Layer 7 of a small transformer language model trained on English Wikipedia (10 layers, counted from 0, width 128).
A neuron adds its activation times its output weights to the MLP's output. To switch it off is to set its activation to zero at one token and run the rest of the model.
A neuron's activation on a vector x is GELU(gate . x) times (in . x), where the dot is the dot product.

Input weights of the MLP neurons that the questions are about. A number n stands for (n - 500) times 0.00085.
n16 gate: 322 629 545 598 323 757 753 677 492 357 397 521 690 600 535 533 574 672 409 570 434 556 496 348 557 513 394 696 456 330 287 600 369 559 238 572 454 694 405 471 496 545 273 404 471 521 453 496 926 475 625 556 445 450 565 747 549 581 388 565 270 571 187 544 364 451 635 557 492 500 500 179 143 398 688 554 599 475 471 246 525 500 516 713 735 778 450 215 435 687 463 325 449 549 307 504 487 359 640 545 576 325 470 568 451 659 546 425 584 533 617 204 430 441 727 268 371 520 529 500 558 599 253 504 348 611 575 361
n19 gate: 516 530 274 353 215 697 462 367 508 623 579 470 389 534 570 458 570 587 345 434 768 522 331 309 268 410 423 504 350 466 551 707 684 585 588 535 619 560 601 270 458 616 419 606 398 585 435 525 475 491 479 344 683 551 733 576 404 285 696 256 546 237 680 200 698 529 462 549 395 440 317 350 565 306 566 404 466 334 360 424 199 597 447 614 548 368 261 522 904 529 327 470 573 455 484 638 428 565 698 496 457 722 274 484 439 370 857 615 658 310 525 587 721 542 416 598 394 472 411 445 412 245 504 761 625 421 369 509
n61 gate: 411 727 539 496 522 675 369 397 644 417 677 373 420 637 634 679 666 344 428 489 386 474 433 613 394 570 460 496 352 412 687 471 599 565 493 463 565 376 618 391 659 546 750 352 601 507 556 341 440 387 460 275 384 323 530 641 319 471 645 623 525 572 453 507 390 556 526 202 521 672 280 443 309 310 440 521 307 641 511 400 546 439 612 482 560 569 343 563 482 662 633 536 354 546 691 564 277 618 540 567 281 517 578 590 308 433 507 633 493 554 486 485 347 482 596 573 428 368 330 618 321 457 717 252 319 588 446 529
n69 gate: 633 568 254 439 516 444 577 358 438 371 634 399 330 404 392 651 684 570 671 480 432 656 402 539 292 692 504 496 565 533 816 392 455 468 564 443 387 277 464 524 652 308 307 508 593 331 405 424 748 447 268 709 633 769 763 496 547 366 343 414 571 383 451 600 659 582 306 446 448 537 288 508 402 492 249 456 579 492 613 356 369 372 318 428 542 548 706 276 656 552 528 384 447 618 381 496 520 512 577 712 435 256 385 550 310 426 424 218 605 772 536 488 401 492 555 597 612 554 182 385 321 440 563 699 472 398 424 673
n156 gate: 580 412 666 479 568 412 602 421 631 534 554 534 462 580 844 433 623 483 621 628 358 198 447 355 475 440 440 217 504 487 689 487 760 479 517 487 695 594 392 580 601 652 682 479 187 331 474 255 533 624 307 504 411 660 548 686 504 791 409 381 723 365 751 528 440 377 598 342 554 534 463 624 641 254 558 583 517 411 365 747 508 479 455 542 596 661 604 665 746 354 680 319 739 619 759 392 496 557 453 636 228 464 444 424 414 478 341 756 424 584 251 595 794 386 446 300 576 577 580 312 450 546 442 453 761 364 618 665
n173 gate: 488 642 778 452 365 748 731 611 253 387 559 570 23 319 679 698 462 496 431 610 312 544 466 508 826 667 316 513 674 570 522 216 662 262 629 575 339 312 748 509 565 614 509 409 630 219 353 318 496 636 293 434 430 193 653 348 606 434 326 356 771 452 548 500 614 614 609 532 432 189 682 653 452 487 411 385 534 678 698 521 658 409 630 362 522 730 568 576 450 384 577 301 465 479 409 406 625 500 496 500 557 660 460 657 400 624 509 405 291 543 678 566 406 578 491 674 513 434 513 474 599 586 555 426 338 504 379 231
n203 gate: 508 508 678 526 466 541 530 615 573 391 447 428 250 446 600 247 386 470 388 578 343 869 337 668 553 623 534 214 572 589 446 508 492 441 616 500 462 475 459 428 450 365 571 521 458 358 212 634 516 225 675 85 344 399 600 664 706 610 655 422 586 655 487 476 398 900 589 369 653 254 447 603 254 190 475 504 558 206 549 596 475 337 476 709 574 672 678 172 500 633 533 245 623 512 620 583 508 480 670 570 462 488 611 500 395 556 558 526 500 546 747 474 422 534 517 454 425 235 391 438 450 359 611 601 340 525 270 416
n211 gate: 411 500 615 395 361 668 347 535 431 266 180 437 695 540 648 362 347 643 766 645 252 495 618 513 557 377 595 445 491 591 250 451 409 419 522 710 459 392 580 612 714 588 594 424 558 540 449 424 360 495 714 582 666 527 528 334 702 341 389 753 658 446 568 530 505 491 396 416 571 527 430 575 359 448 583 367 106 406 356 678 558 504 249 343 626 558 743 431 395 224 228 540 717 356 814 522 554 866 436 653 337 219 349 363 435 665 669 289 491 647 518 771 372 689 407 247 594 324 329 691 402 345 496 577 368 373 451 693
n16 in: 465 816 459 366 479 712 247 666 138 632 371 293 546 557 504 431 552 572 467 311 585 580 532 319 496 513 113 349 618 538 361 631 583 336 520 676 405 579 325 562 336 283 331 632 335 533 576 352 709 383 496 508 492 331 474 488 484 325 326 472 327 426 496 602 412 444 819 517 541 67 488 565 554 468 420 110 301 488 716 524 606 619 595 574 342 537 394 424 508 435 365 500 637 540 433 532 426 464 404 709 488 547 647 606 496 432 508 418 422 443 586 289 787 405 297 425 504 405 331 480 549 610 439 529 464 379 352 331
n19 in: 524 445 353 565 261 172 526 638 615 743 454 260 358 492 645 525 542 321 319 554 567 465 653 592 658 357 517 760 435 483 475 678 453 513 585 574 243 534 277 282 436 533 688 577 372 551 531 491 592 474 309 361 291 394 756 406 592 280 627 384 467 411 474 463 587 707 384 331 479 634 533 554 362 566 546 403 529 649 591 373 571 317 693 262 292 444 315 707 417 559 310 411 259 608 435 277 682 508 401 550 762 581 727 342 409 421 356 799 449 432 283 548 362 376 651 551 530 879 611 711 627 538 387 388 425 521 232 547
n61 in: 264 322 378 265 600 453 384 594 565 337 628 480 323 472 406 693 496 398 516 749 547 524 485 399 609 682 424 395 515 573 623 314 629 563 350 629 652 280 602 460 662 333 345 345 548 282 647 440 379 834 543 569 460 532 628 639 55 669 324 457 527 472 649 356 464 632 472 115 567 512 656 406 524 485 713 457 531 631 597 504 418 476 673 496 549 540 453 365 488 532 417 544 520 430 485 202 429 538 617 430 828 470 508 428 450 439 342 558 229 417 568 557 754 432 473 588 488 679 496 390 591 449 512 584 430 302 345 560
n69 in: 581 442 454 599 504 373 488 577 617 222 596 339 650 236 274 450 534 279 543 492 542 512 466 523 588 381 615 492 459 472 858 609 318 406 430 413 453 461 620 551 710 557 480 457 492 800 364 309 672 579 411 735 410 570 451 414 535 389 649 420 546 531 248 571 417 933 653 427 577 587 496 335 247 534 382 419 620 676 671 504 542 625 673 617 650 551 731 339 409 519 651 438 488 496 552 639 605 526 512 500 520 500 724 537 511 540 473 250 559 407 406 332 450 320 569 264 302 478 445 628 581 554 492 729 577 534 422 747
n156 in: 580 469 324 568 549 209 374 689 340 504 465 307 486 540 306 310 622 578 465 561 562 514 652 583 491 491 559 114 568 292 456 438 536 353 597 495 513 500 429 487 620 548 755 598 460 125 573 888 574 581 602 427 607 540 935 643 745 446 697 787 487 429 509 509 486 305 491 398 531 509 404 544 197 513 883 540 363 576 114 544 394 455 302 496 769 581 491 541 517 385 748 340 550 691 517 641 576 517 527 382 707 390 432 351 483 495 394 383 693 673 433 610 417 420 526 419 411 752 451 248 469 407 693 523 697 422 669 195
n173 in: 472 382 596 461 360 542 508 413 545 356 467 733 577 198 265 680 294 578 529 475 404 539 705 277 640 466 607 217 528 423 420 685 607 727 496 474 466 449 579 813 555 496 500 314 669 407 755 188 566 530 529 418 580 736 399 394 595 278 296 467 702 546 385 427 397 484 815 179 467 368 393 313 637 401 632 504 546 513 590 144 658 567 423 580 447 530 458 652 730 454 542 550 590 496 391 171 307 553 385 657 725 588 504 400 537 755 429 672 441 336 546 474 620 466 371 602 706 682 572 579 546 454 703 636 463 537 306 432
n203 in: 381 387 459 513 357 496 606 525 350 407 525 475 453 621 552 296 615 556 275 150 238 345 754 693 701 308 313 427 544 376 450 550 636 718 571 697 694 483 500 386 425 529 593 323 601 315 453 450 545 602 713 616 605 685 343 508 855 351 414 553 537 403 390 271 620 782 487 364 488 517 447 550 517 602 303 305 413 618 533 513 587 546 532 613 330 475 342 890 463 646 446 307 351 164 472 537 517 561 543 533 496 464 474 624 528 560 713 557 555 462 328 509 587 458 579 390 299 476 660 384 625 633 628 246 393 467 903 534
n211 in: 629 220 604 603 103 678 442 388 364 522 453 323 549 482 482 430 461 477 513 621 335 311 401 375 633 388 224 375 479 630 658 334 504 825 417 334 425 669 183 730 596 410 624 725 315 372 405 443 466 117 548 747 535 386 299 584 552 634 419 534 431 324 460 370 710 384 425 472 465 691 590 414 509 294 564 331 491 412 192 635 604 333 602 364 523 659 378 405 248 483 469 434 638 577 833 743 601 521 273 698 722 387 486 471 474 604 531 394 390 746 443 671 595 623 578 562 645 374 399 596 600 539 431 518 344 792 526 580

Output weights of the MLP neurons that the questions are about. A number n stands for (n - 500) times 0.00079.
n16: 465 597 275 528 397 754 606 414 454 600 410 565 670 660 413 488 461 655 553 656 574 690 454 726 436 392 480 541 284 283 378 573 596 520 251 536 426 628 275 465 288 547 387 598 573 528 532 469 768 532 428 430 512 413 583 416 642 600 623 587 449 368 299 333 516 356 601 424 443 371 467 431 500 554 404 529 436 605 492 472 468 717 541 572 665 593 428 583 244 444 427 460 288 586 458 198 721 645 786 75 419 342 516 529 201 804 700 316 636 692 407 457 359 262 425 349 450 329 430 579 581 532 602 488 274 683 561 360
n19: 382 366 561 723 646 359 339 508 440 512 504 417 642 484 742 394 395 541 700 496 744 563 715 645 430 589 819 646 532 396 421 571 687 512 532 571 636 414 508 198 368 281 694 512 769 728 516 206 488 374 457 504 457 542 612 484 439 430 265 396 649 621 656 500 508 468 669 469 405 402 629 429 441 557 516 370 519 335 597 429 555 464 311 685 645 543 496 665 399 500 563 516 574 425 373 446 381 359 500 642 422 536 362 736 391 236 347 511 302 504 727 677 563 251 447 570 314 136 470 404 357 602 546 694 624 476 528 519
n61: 558 526 518 478 472 597 386 470 454 411 507 425 463 470 645 403 667 454 663 564 401 597 565 660 673 504 341 691 620 329 657 594 346 481 232 429 644 429 511 811 600 394 573 508 534 482 504 464 548 340 456 439 434 533 584 378 628 392 761 546 438 572 485 456 378 500 347 608 654 504 654 594 526 299 344 496 334 530 555 395 622 404 835 207 326 616 585 599 327 468 436 507 293 327 360 22 613 622 466 448 307 565 538 531 534 651 738 478 716 382 418 420 433 328 600 504 519 441 583 533 432 504 406 496 633 729 210 570
n69: 383 523 515 346 521 423 460 398 492 573 485 558 466 346 643 307 558 605 618 488 457 636 648 252 523 251 618 406 281 542 360 387 772 329 504 736 500 359 492 521 431 553 360 634 457 576 241 615 634 597 819 678 496 511 664 148 557 346 535 508 643 478 704 710 435 456 550 681 274 655 528 716 554 466 512 420 439 776 327 430 404 444 552 569 419 291 512 421 305 533 430 550 396 441 387 756 469 566 473 721 508 716 648 504 520 492 485 313 569 335 443 496 411 637 572 592 380 595 564 777 415 519 270 414 437 336 461 577
n156: 419 513 797 620 566 271 533 651 406 562 544 709 308 390 419 496 340 941 470 513 453 692 418 500 413 364 644 433 639 435 241 450 237 863 500 363 538 265 487 495 319 566 500 551 349 438 558 536 409 421 475 449 574 492 721 364 598 442 479 662 573 424 305 545 430 389 254 856 429 579 427 622 425 524 488 755 393 396 298 404 347 509 504 889 550 529 537 666 434 655 458 475 537 517 435 733 369 403 542 834 587 470 374 496 145 521 278 460 570 442 548 582 566 496 517 279 487 759 379 366 353 492 435 550 564 592 302 413
n173: 626 567 631 492 296 629 486 597 448 467 334 462 611 462 358 417 334 556 428 623 573 601 470 550 82 372 326 399 517 349 613 618 487 492 423 224 428 372 517 518 471 284 513 602 437 471 296 488 421 508 587 470 397 557 500 426 447 654 199 453 585 581 284 492 645 628 370 138 546 579 629 530 517 444 438 812 595 508 272 751 600 612 312 623 762 751 517 620 260 540 370 638 313 538 544 213 449 770 725 605 659 720 340 591 556 347 695 411 676 570 359 680 521 554 758 582 521 463 427 615 444 763 728 336 317 378 462 434
n203: 311 447 721 552 569 561 210 430 309 207 535 488 437 850 334 342 769 496 426 262 591 650 479 747 793 552 623 256 291 547 354 374 479 699 596 630 389 612 402 329 364 376 542 484 512 528 601 512 464 277 524 384 416 472 584 480 468 540 475 334 760 691 335 436 472 562 370 625 655 633 508 623 467 418 432 357 335 504 440 528 407 370 599 729 560 763 605 686 424 638 244 472 793 467 504 389 373 393 775 403 516 625 402 458 658 616 546 645 355 504 662 552 476 370 529 548 675 289 524 452 504 569 492 545 257 386 373 416
n211: 424 465 720 522 578 418 579 364 629 599 517 113 407 465 624 496 458 180 227 408 606 461 581 474 521 530 500 42 264 758 443 561 500 609 616 634 500 434 509 575 444 203 415 882 417 551 552 691 251 556 861 535 444 500 709 671 640 375 320 420 424 504 819 517 392 442 339 616 657 387 594 522 361 471 672 469 809 504 569 326 522 504 615 523 332 643 578 394 569 542 552 543 552 193 563 694 399 440 439 596 401 732 465 348 545 281 521 680 596 337 468 674 362 602 723 551 193 594 307 453 517 621 357 474 447 535 325 491

Each question names a token from some text and the token that comes next. It shows the vector x that enters the MLP there. A number n stands for (n - 500) times 0.0089.

Then comes g, the gradient of the next token's log-probability with respect to the MLP's output, scaled to length 1. A neuron's effect is roughly proportional to its activation times (output weights . g). A number n stands for (n - 500) times 0.00082.

"ost", then "ag"
x: 645 332 522 747 513 333 497 344 514 628 519 583 590 576 614 456 615 666 381 262 542 538 428 465 396 343 515 679 547 538 364 479 601 497 315 520 558 453 570 564 537 421 385 635 595 552 538 631 545 406 462 577 568 501 879 428 569 442 408 551 462 565 548 481 460 589 638 734 451 432 465 299 525 548 374 409 611 467 475 416 558 624 477 364 628 686 486 546 486 469 499 449 424 451 569 508 469 527 581 679 373 616 640 523 381 363 526 372 634 487 651 396 505 587 566 587 522 492 409 541 358 595 540 438 571 676 608 496
g: 470 638 423 556 505 299 406 563 636 497 551 670 442 412 370 701 553 668 562 397 569 465 509 527 665 547 581 524 552 414 567 503 561 645 527 486 400 576 322 541 491 566 582 562 591 495 463 409 338 623 465 309 702 391 356 438 678 432 473 782 259 520 609 393 449 429 554 567 317 702 491 546 604 607 522 366 310 462 606 550 422 636 466 348 407 509 564 461 449 654 535 417 436 767 511 450 517 535 439 401 565 357 378 542 440 559 349 503 580 527 434 457 388 448 681 610 435 631 391 514 457 611 588 233 584 473 743 595
Which two neurons, each switched off alone, lower its probability most, in order? n16, n19

"ist", then "ri"
x: 545 451 521 749 534 330 643 617 626 474 551 565 502 646 646 639 505 622 329 362 323 701 397 457 416 344 533 618 618 621 563 540 599 559 467 370 499 470 507 659 602 388 642 544 485 411 549 616 585 418 391 703 438 609 469 444 554 356 524 417 507 568 422 643 454 774 769 657 264 457 495 305 636 541 459 415 536 523 429 488 638 491 335 314 568 589 480 503 467 593 425 642 295 457 492 614 427 590 567 457 610 619 461 576 618 461 618 493 539 634 378 485 415 491 549 427 593 455 542 582 608 422 570 381 432 600 579 594
g: 728 368 641 474 491 602 625 572 582 407 482 304 562 510 573 456 546 521 467 556 559 467 193 616 430 590 467 511 532 474 475 493 377 650 502 369 529 408 562 663 448 598 564 545 665 473 463 534 380 475 578 408 482 578 527 688 662 415 455 473 540 535 361 687 546 516 643 531 576 607 511 512 341 496 541 383 428 585 512 472 473 287 430 622 655 419 536 632 462 448 374 662 322 601 459 487 493 367 671 527 301 506 426 599 665 538 468 421 497 730 501 755 821 649 616 491 517 592 501 365 255 384 540 500 599 543 291 536
Which neuron, switched off, raises the next token's probability most? n69

"em ", then "as "
x: 548 402 424 621 614 303 131 539 469 424 472 556 362 529 577 481 538 567 404 346 543 491 508 478 343 328 490 461 533 508 365 512 524 427 458 501 418 440 435 446 483 394 409 649 516 516 632 465 486 509 406 473 436 738 703 488 590 531 381 452 442 367 371 558 390 447 688 578 641 612 447 410 550 410 639 397 512 519 415 521 710 655 638 573 613 334 329 638 452 502 369 469 479 694 523 536 402 491 532 643 326 616 436 490 488 423 397 475 661 358 541 500 581 638 517 469 507 509 665 616 492 514 380 603 477 501 537 414
g: 528 293 449 474 347 452 387 559 778 547 607 507 577 534 594 342 412 657 437 402 578 597 297 533 303 613 509 507 490 519 419 647 477 504 646 472 442 486 343 564 615 487 543 545 619 658 661 433 308 619 582 546 377 344 678 458 365 638 534 619 570 669 513 470 685 545 746 621 411 247 529 359 625 488 474 395 560 559 518 474 522 314 507 599 494 457 386 573 554 471 474 491 505 561 442 558 533 444 287 366 439 229 603 347 567 621 364 506 367 439 540 445 393 441 486 483 411 456 455 449 695 494 492 432 449 489 783 454
Which neuron, switched off, lowers the next token's probability most? n19

"ed ", then "by "
x: 583 335 540 629 512 367 201 367 547 422 542 507 463 566 618 457 393 501 389 463 430 411 540 504 414 471 473 386 411 542 343 564 603 536 407 399 505 437 433 423 577 429 470 635 501 603 585 487 507 399 405 471 491 751 811 469 538 652 471 509 502 427 555 608 340 459 698 656 558 553 572 403 513 482 551 467 507 482 515 584 541 611 421 536 525 306 350 618 511 593 361 422 370 763 505 371 392 560 567 692 327 606 485 364 563 400 412 518 566 419 510 508 598 719 420 475 476 553 608 512 540 622 460 531 458 540 492 402
g: 510 391 539 545 468 521 746 517 438 584 643 424 653 464 616 529 578 489 689 482 852 575 595 481 403 578 648 532 312 486 565 714 634 653 614 500 629 368 495 466 372 404 585 470 581 382 526 585 666 537 587 568 527 269 527 464 746 585 571 681 491 485 573 364 498 488 511 636 620 417 528 680 470 547 607 558 381 449 532 370 413 773 545 447 546 527 625 598 427 568 456 262 405 473 319 534 486 351 706 625 486 487 487 508 391 347 402 553 358 621 468 494 589 528 631 374 550 404 567 419 508 621 376 623 359 544 476 541
Which two neurons, each switched off alone, lower its probability most, in order? n19, n156

"pro", then "ve "
x: 549 488 422 613 594 301 429 506 399 454 445 577 636 425 564 557 396 544 563 271 458 586 497 662 444 403 458 578 504 612 509 465 634 402 313 515 493 396 454 685 487 540 483 556 444 542 356 389 511 377 404 480 233 810 555 528 637 615 519 430 528 541 588 663 328 695 517 624 582 446 412 309 484 505 466 392 429 478 501 521 707 580 281 430 521 430 683 571 559 499 401 551 448 552 678 580 482 569 568 668 416 562 523 474 201 423 451 479 587 533 675 465 363 522 391 551 445 562 647 654 508 587 624 389 301 461 504 471
g: 559 594 724 426 548 675 511 571 469 473 512 427 293 444 471 395 131 443 414 699 569 398 449 563 623 516 337 543 479 532 513 411 612 483 615 522 595 653 498 487 636 472 421 235 566 490 455 559 469 714 478 628 357 585 414 560 537 433 434 437 590 554 316 452 462 407 340 524 556 539 313 573 459 643 363 532 650 577 706 429 682 547 490 510 506 461 582 683 683 607 460 489 608 381 514 555 683 396 415 301 389 349 271 278 576 388 431 558 387 527 480 630 470 556 557 486 395 473 670 564 417 427 412 378 511 456 487 519
Which neuron, switched off, raises the next token's probability most? n69

"(", then "18"
x: 701 389 559 601 497 371 124 537 615 355 428 563 565 403 547 569 428 496 488 328 484 569 415 583 449 500 543 404 327 338 442 568 494 424 372 504 526 386 440 621 506 452 555 612 514 480 613 320 394 473 493 511 430 539 618 555 427 435 605 514 434 613 590 539 305 468 809 564 569 448 388 429 593 528 545 476 583 438 476 591 593 532 503 481 621 318 437 603 444 531 427 570 456 476 540 578 596 680 584 538 367 431 400 527 636 527 254 552 672 558 445 456 470 448 378 531 323 542 623 409 620 581 499 504 516 434 532 477
g: 491 395 656 577 439 601 465 508 533 623 496 494 412 494 454 462 499 621 516 547 424 717 468 680 518 553 449 526 508 315 436 617 385 501 513 557 642 553 404 228 519 427 502 413 567 426 394 625 486 404 564 635 590 663 203 422 517 487 556 567 446 541 504 315 404 290 634 491 362 383 654 525 407 745 456 722 710 426 614 389 371 537 518 519 568 550 551 498 367 596 408 473 748 341 303 368 434 514 413 401 513 563 496 519 426 472 653 570 437 590 689 428 677 522 390 662 516 668 509 442 389 503 684 530 482 385 302 615
Which neuron, switched off, lowers the next token's probability most? n156

"ap", then "po"
x: 539 366 546 598 553 428 554 501 638 629 423 546 448 440 661 538 461 590 491 384 619 663 496 503 513 462 471 370 423 462 425 559 458 434 316 428 592 446 524 641 562 613 536 707 378 591 446 716 482 465 370 560 425 471 641 558 654 699 596 451 469 570 602 624 400 495 817 393 467 385 590 417 509 468 608 410 495 499 389 539 745 522 298 451 481 422 526 522 582 560 444 627 317 522 608 664 424 621 587 517 252 591 442 553 382 537 467 578 787 519 566 384 456 600 367 612 508 476 522 413 482 487 590 483 466 521 576 531
g: 497 338 360 501 635 420 745 498 351 627 394 548 250 479 592 469 398 512 475 580 457 423 439 279 302 604 441 512 677 431 665 411 617 702 496 403 325 467 628 208 480 766 654 616 482 542 234 455 467 528 328 391 466 640 432 339 539 468 554 481 555 549 466 601 506 643 460 467 640 638 493 473 356 407 368 608 692 358 405 540 367 614 408 533 352 471 423 481 498 505 445 593 562 378 509 454 537 382 386 482 614 564 353 498 465 545 506 491 688 422 555 500 579 403 422 561 244 451 519 499 606 466 546 581 544 410 479 530
Which two neurons, each switched off alone, lower its probability most, in order? n203, n156

"who ", then "had "
x: 487 557 570 632 470 410 163 600 575 245 416 617 508 532 544 663 508 460 426 314 424 534 430 524 532 312 568 446 371 556 496 492 364 470 368 415 354 531 556 631 621 414 528 679 562 655 505 574 360 528 369 465 649 746 595 343 328 675 602 385 498 511 536 486 311 470 748 569 529 490 513 410 454 384 436 419 546 553 375 594 596 649 323 389 572 381 575 467 519 460 411 383 340 551 578 458 491 499 552 440 320 490 504 395 445 557 506 510 684 430 537 593 453 549 549 469 495 557 632 489 566 515 508 430 466 577 529 502
g: 312 398 410 454 465 525 608 655 483 467 484 518 603 470 460 350 512 774 479 662 329 268 364 478 612 489 448 450 570 404 432 493 385 661 336 440 550 627 455 328 565 670 370 305 490 530 348 478 437 646 376 491 558 529 457 380 486 631 531 696 490 435 413 290 450 510 515 444 471 544 463 511 477 607 571 575 500 611 562 430 570 701 442 442 434 529 486 353 729 241 521 357 503 658 608 380 535 496 407 633 471 446 571 547 501 556 485 477 617 446 385 532 405 274 645 447 413 348 560 685 602 569 726 511 547 233 365 466
Which neuron, switched off, lowers the next token's probability most? n211

"am ", then "was "
x: 450 568 572 639 428 351 234 372 547 488 686 558 374 699 679 579 481 480 460 408 505 494 488 496 595 572 624 588 428 516 502 449 554 486 311 411 560 329 755 706 549 403 493 426 569 568 561 471 536 425 316 533 391 609 629 418 437 620 478 516 454 470 412 435 403 542 723 436 461 537 623 395 641 383 651 474 483 516 604 359 432 606 544 475 558 438 519 613 491 540 476 415 407 657 566 517 399 544 436 545 640 555 636 476 421 511 422 319 672 632 682 502 490 656 479 559 508 640 547 533 394 607 547 520 425 548 421 453
g: 447 365 466 571 587 587 435 559 597 411 449 346 476 570 558 332 531 548 296 520 361 492 602 458 685 542 514 421 331 591 522 492 555 466 505 419 440 421 554 677 703 474 445 686 413 510 352 551 371 697 410 489 699 421 656 369 425 618 534 544 423 400 451 234 209 330 525 479 498 691 457 565 544 433 455 404 510 574 331 634 578 503 440 325 430 397 556 400 518 365 571 390 521 603 524 438 519 424 518 491 453 410 504 357 467 649 565 448 560 322 561 564 436 533 674 424 491 413 421 703 419 616 407 387 484 120 552 664
Which neuron, switched off, lowers the next token's probability most? n61

"m", then "ach"
x: 516 366 526 703 447 418 574 455 606 471 719 701 465 675 570 666 390 503 357 520 370 435 543 464 381 609 537 465 526 475 538 685 566 338 433 493 445 393 583 416 565 377 380 646 455 446 578 457 657 467 441 414 447 654 495 485 533 630 543 333 543 516 613 506 521 597 679 437 396 578 404 482 579 551 546 471 395 600 503 358 601 678 605 448 647 588 613 554 544 549 444 438 591 525 598 734 455 448 599 726 580 548 615 552 423 447 488 330 496 479 599 392 359 613 567 391 568 529 615 573 616 466 524 461 555 564 566 444
g: 242 432 432 452 493 233 491 655 725 611 483 558 662 518 520 503 522 605 628 428 412 520 437 334 704 470 609 577 550 487 528 353 577 473 318 485 435 653 595 454 432 477 686 553 539 375 288 438 400 524 427 601 394 557 259 343 589 393 529 425 539 430 704 596 506 583 599 531 524 415 443 627 568 497 264 491 469 452 406 488 498 588 409 408 438 471 590 484 528 487 455 290 599 511 516 398 406 613 427 577 413 217 455 726 505 662 418 443 445 336 543 454 502 437 572 491 464 448 558 462 451 627 897 459 578 498 520 488
Which neuron, switched off, raises the next token's probability most? n173

"old", then "er "
x: 717 355 397 536 524 342 504 537 489 405 474 613 539 720 413 534 535 552 534 295 343 635 447 415 365 348 670 465 535 620 570 568 388 403 386 578 552 470 451 606 523 446 522 645 398 664 616 588 541 319 392 551 406 543 642 422 412 482 543 413 642 729 402 615 488 661 492 773 491 386 513 385 595 546 362 510 416 542 508 433 527 673 196 320 593 393 527 576 421 378 420 355 397 495 654 542 524 510 504 701 453 540 366 393 389 423 440 530 704 428 483 490 528 518 565 634 600 498 670 547 568 558 453 475 459 686 436 446
g: 678 696 316 548 515 655 439 627 319 482 532 561 403 458 482 364 526 484 349 597 453 485 458 581 505 495 530 430 549 562 614 517 575 598 534 334 642 405 690 400 401 509 590 278 572 543 437 528 632 511 432 644 485 545 440 531 589 677 451 588 475 455 360 593 744 634 745 571 459 426 526 448 524 215 641 612 524 387 489 705 642 526 471 547 343 532 528 477 523 480 527 504 410 557 458 479 497 306 199 389 438 376 435 473 222 422 432 517 466 490 509 539 630 400 644 725 430 342 518 402 487 371 417 416 580 674 568 630
Which neuron, switched off, raises the next token's probability most? n69

"are ", then "born "
x: 519 349 472 532 546 259 101 460 507 462 522 607 507 555 598 667 472 528 570 336 469 434 518 633 463 400 404 348 411 494 397 487 525 477 379 407 602 385 265 663 500 399 511 554 509 524 581 451 480 385 475 516 531 760 594 409 495 584 519 414 567 513 435 527 294 523 652 573 528 444 428 425 509 377 541 560 475 601 370 563 658 468 248 454 518 459 426 580 417 402 470 319 497 646 603 487 500 595 584 579 432 535 496 434 624 445 525 464 649 567 632 682 522 627 581 492 451 707 570 424 552 583 443 623 505 451 608 417
g: 556 481 494 513 431 390 377 417 481 521 515 514 563 372 447 359 556 516 275 354 777 466 548 299 514 547 420 482 439 335 517 455 191 637 517 660 417 634 633 326 344 541 404 396 617 465 372 572 506 678 431 613 763 537 339 490 611 359 494 388 424 694 518 499 479 416 401 407 290 513 506 652 572 607 474 747 566 403 517 515 347 508 520 503 498 521 502 692 340 510 434 489 652 288 533 456 436 530 446 588 413 577 503 582 502 598 509 485 478 766 425 496 465 472 387 327 393 712 535 408 586 558 580 519 523 374 524 377
Which neuron, switched off, lowers the next token's probability most? n156

"le", then "b"
x: 623 425 393 546 544 521 501 483 619 364 705 619 525 520 614 553 538 430 419 485 379 620 513 439 584 370 632 411 558 402 480 431 492 408 245 393 600 413 628 574 534 477 643 377 607 573 549 511 496 406 407 478 370 601 447 367 626 557 511 503 569 505 463 578 306 647 600 421 449 581 458 394 481 666 552 585 396 441 613 403 560 634 585 470 497 279 384 602 595 696 461 543 497 563 591 631 511 566 507 624 397 501 489 502 504 518 574 551 613 502 536 404 298 648 510 641 488 519 695 532 397 775 349 570 342 657 536 392
g: 557 568 473 556 647 349 291 551 361 363 480 425 345 586 629 564 409 525 444 399 570 644 438 462 542 540 441 418 508 448 452 461 590 513 479 493 260 404 379 343 564 522 586 743 635 515 388 415 664 547 289 485 353 511 481 637 569 581 553 470 548 418 592 476 365 463 538 456 575 479 295 472 309 442 616 537 366 500 408 554 549 441 438 572 514 568 821 666 515 579 484 555 730 528 582 533 358 172 762 362 489 430 602 583 680 559 329 488 564 604 469 432 634 464 402 398 622 543 490 469 563 453 297 499 495 329 409 487
Which neuron, switched off, lowers the next token's probability most? n61

"k ", then "into "
x: 610 471 513 644 637 309 199 308 378 463 534 536 319 555 506 614 495 619 347 364 389 604 482 409 444 565 474 380 419 622 365 450 512 454 335 465 504 318 424 402 458 469 374 632 507 580 524 389 497 505 407 536 428 640 739 391 636 584 459 545 502 419 575 457 398 496 693 480 635 560 524 414 551 405 589 449 391 502 455 508 539 674 524 538 643 307 411 586 349 596 357 427 416 670 514 465 314 562 505 566 451 606 443 405 425 497 436 451 531 420 608 569 542 647 534 542 457 552 650 491 475 577 383 495 682 610 563 485
g: 540 501 477 404 542 268 690 566 501 528 428 342 365 643 662 302 463 543 403 686 129 374 493 521 496 478 541 346 415 335 526 531 543 675 522 552 657 475 483 392 618 432 343 513 355 419 498 497 202 517 525 451 553 709 493 530 483 469 369 436 536 566 526 460 444 521 513 491 499 622 418 575 626 344 460 413 677 543 480 510 537 497 430 628 487 512 264 587 485 613 331 384 463 499 424 458 311 327 587 499 588 548 400 635 589 732 565 573 549 407 535 521 670 531 538 423 401 436 539 810 413 665 455 398 452 452 412 509
Which neuron, switched off, lowers the next token's probability most? n156

"ed", then "ic"
x: 594 343 384 444 565 577 513 387 647 502 598 537 598 509 350 532 422 508 408 401 425 725 572 560 497 558 472 644 407 512 632 469 556 523 284 454 474 459 693 339 579 425 433 617 627 424 563 532 562 368 468 557 573 371 518 555 607 699 634 542 540 410 435 651 403 457 545 524 561 584 607 261 444 420 611 548 573 457 473 517 624 515 549 357 588 382 476 667 564 614 424 464 269 404 586 730 438 474 543 702 459 536 406 535 510 502 557 605 454 548 410 679 481 515 401 549 440 358 586 500 612 341 447 696 346 627 548 409
g: 577 592 639 614 539 533 637 318 656 613 344 409 301 543 418 639 382 653 423 441 622 493 594 556 477 496 484 582 589 499 433 452 490 451 471 457 472 579 469 684 580 610 431 534 449 504 360 483 419 591 560 480 661 605 575 262 364 501 343 512 418 500 415 651 382 336 395 531 543 502 542 474 805 263 514 525 376 529 469 290 368 400 336 362 589 585 525 661 382 653 404 576 310 630 420 455 405 393 422 486 442 588 513 413 431 486 630 395 443 439 357 349 449 667 354 553 489 497 512 507 735 365 584 389 614 635 355 682
Which neuron, switched off, lowers the next token's probability most? n19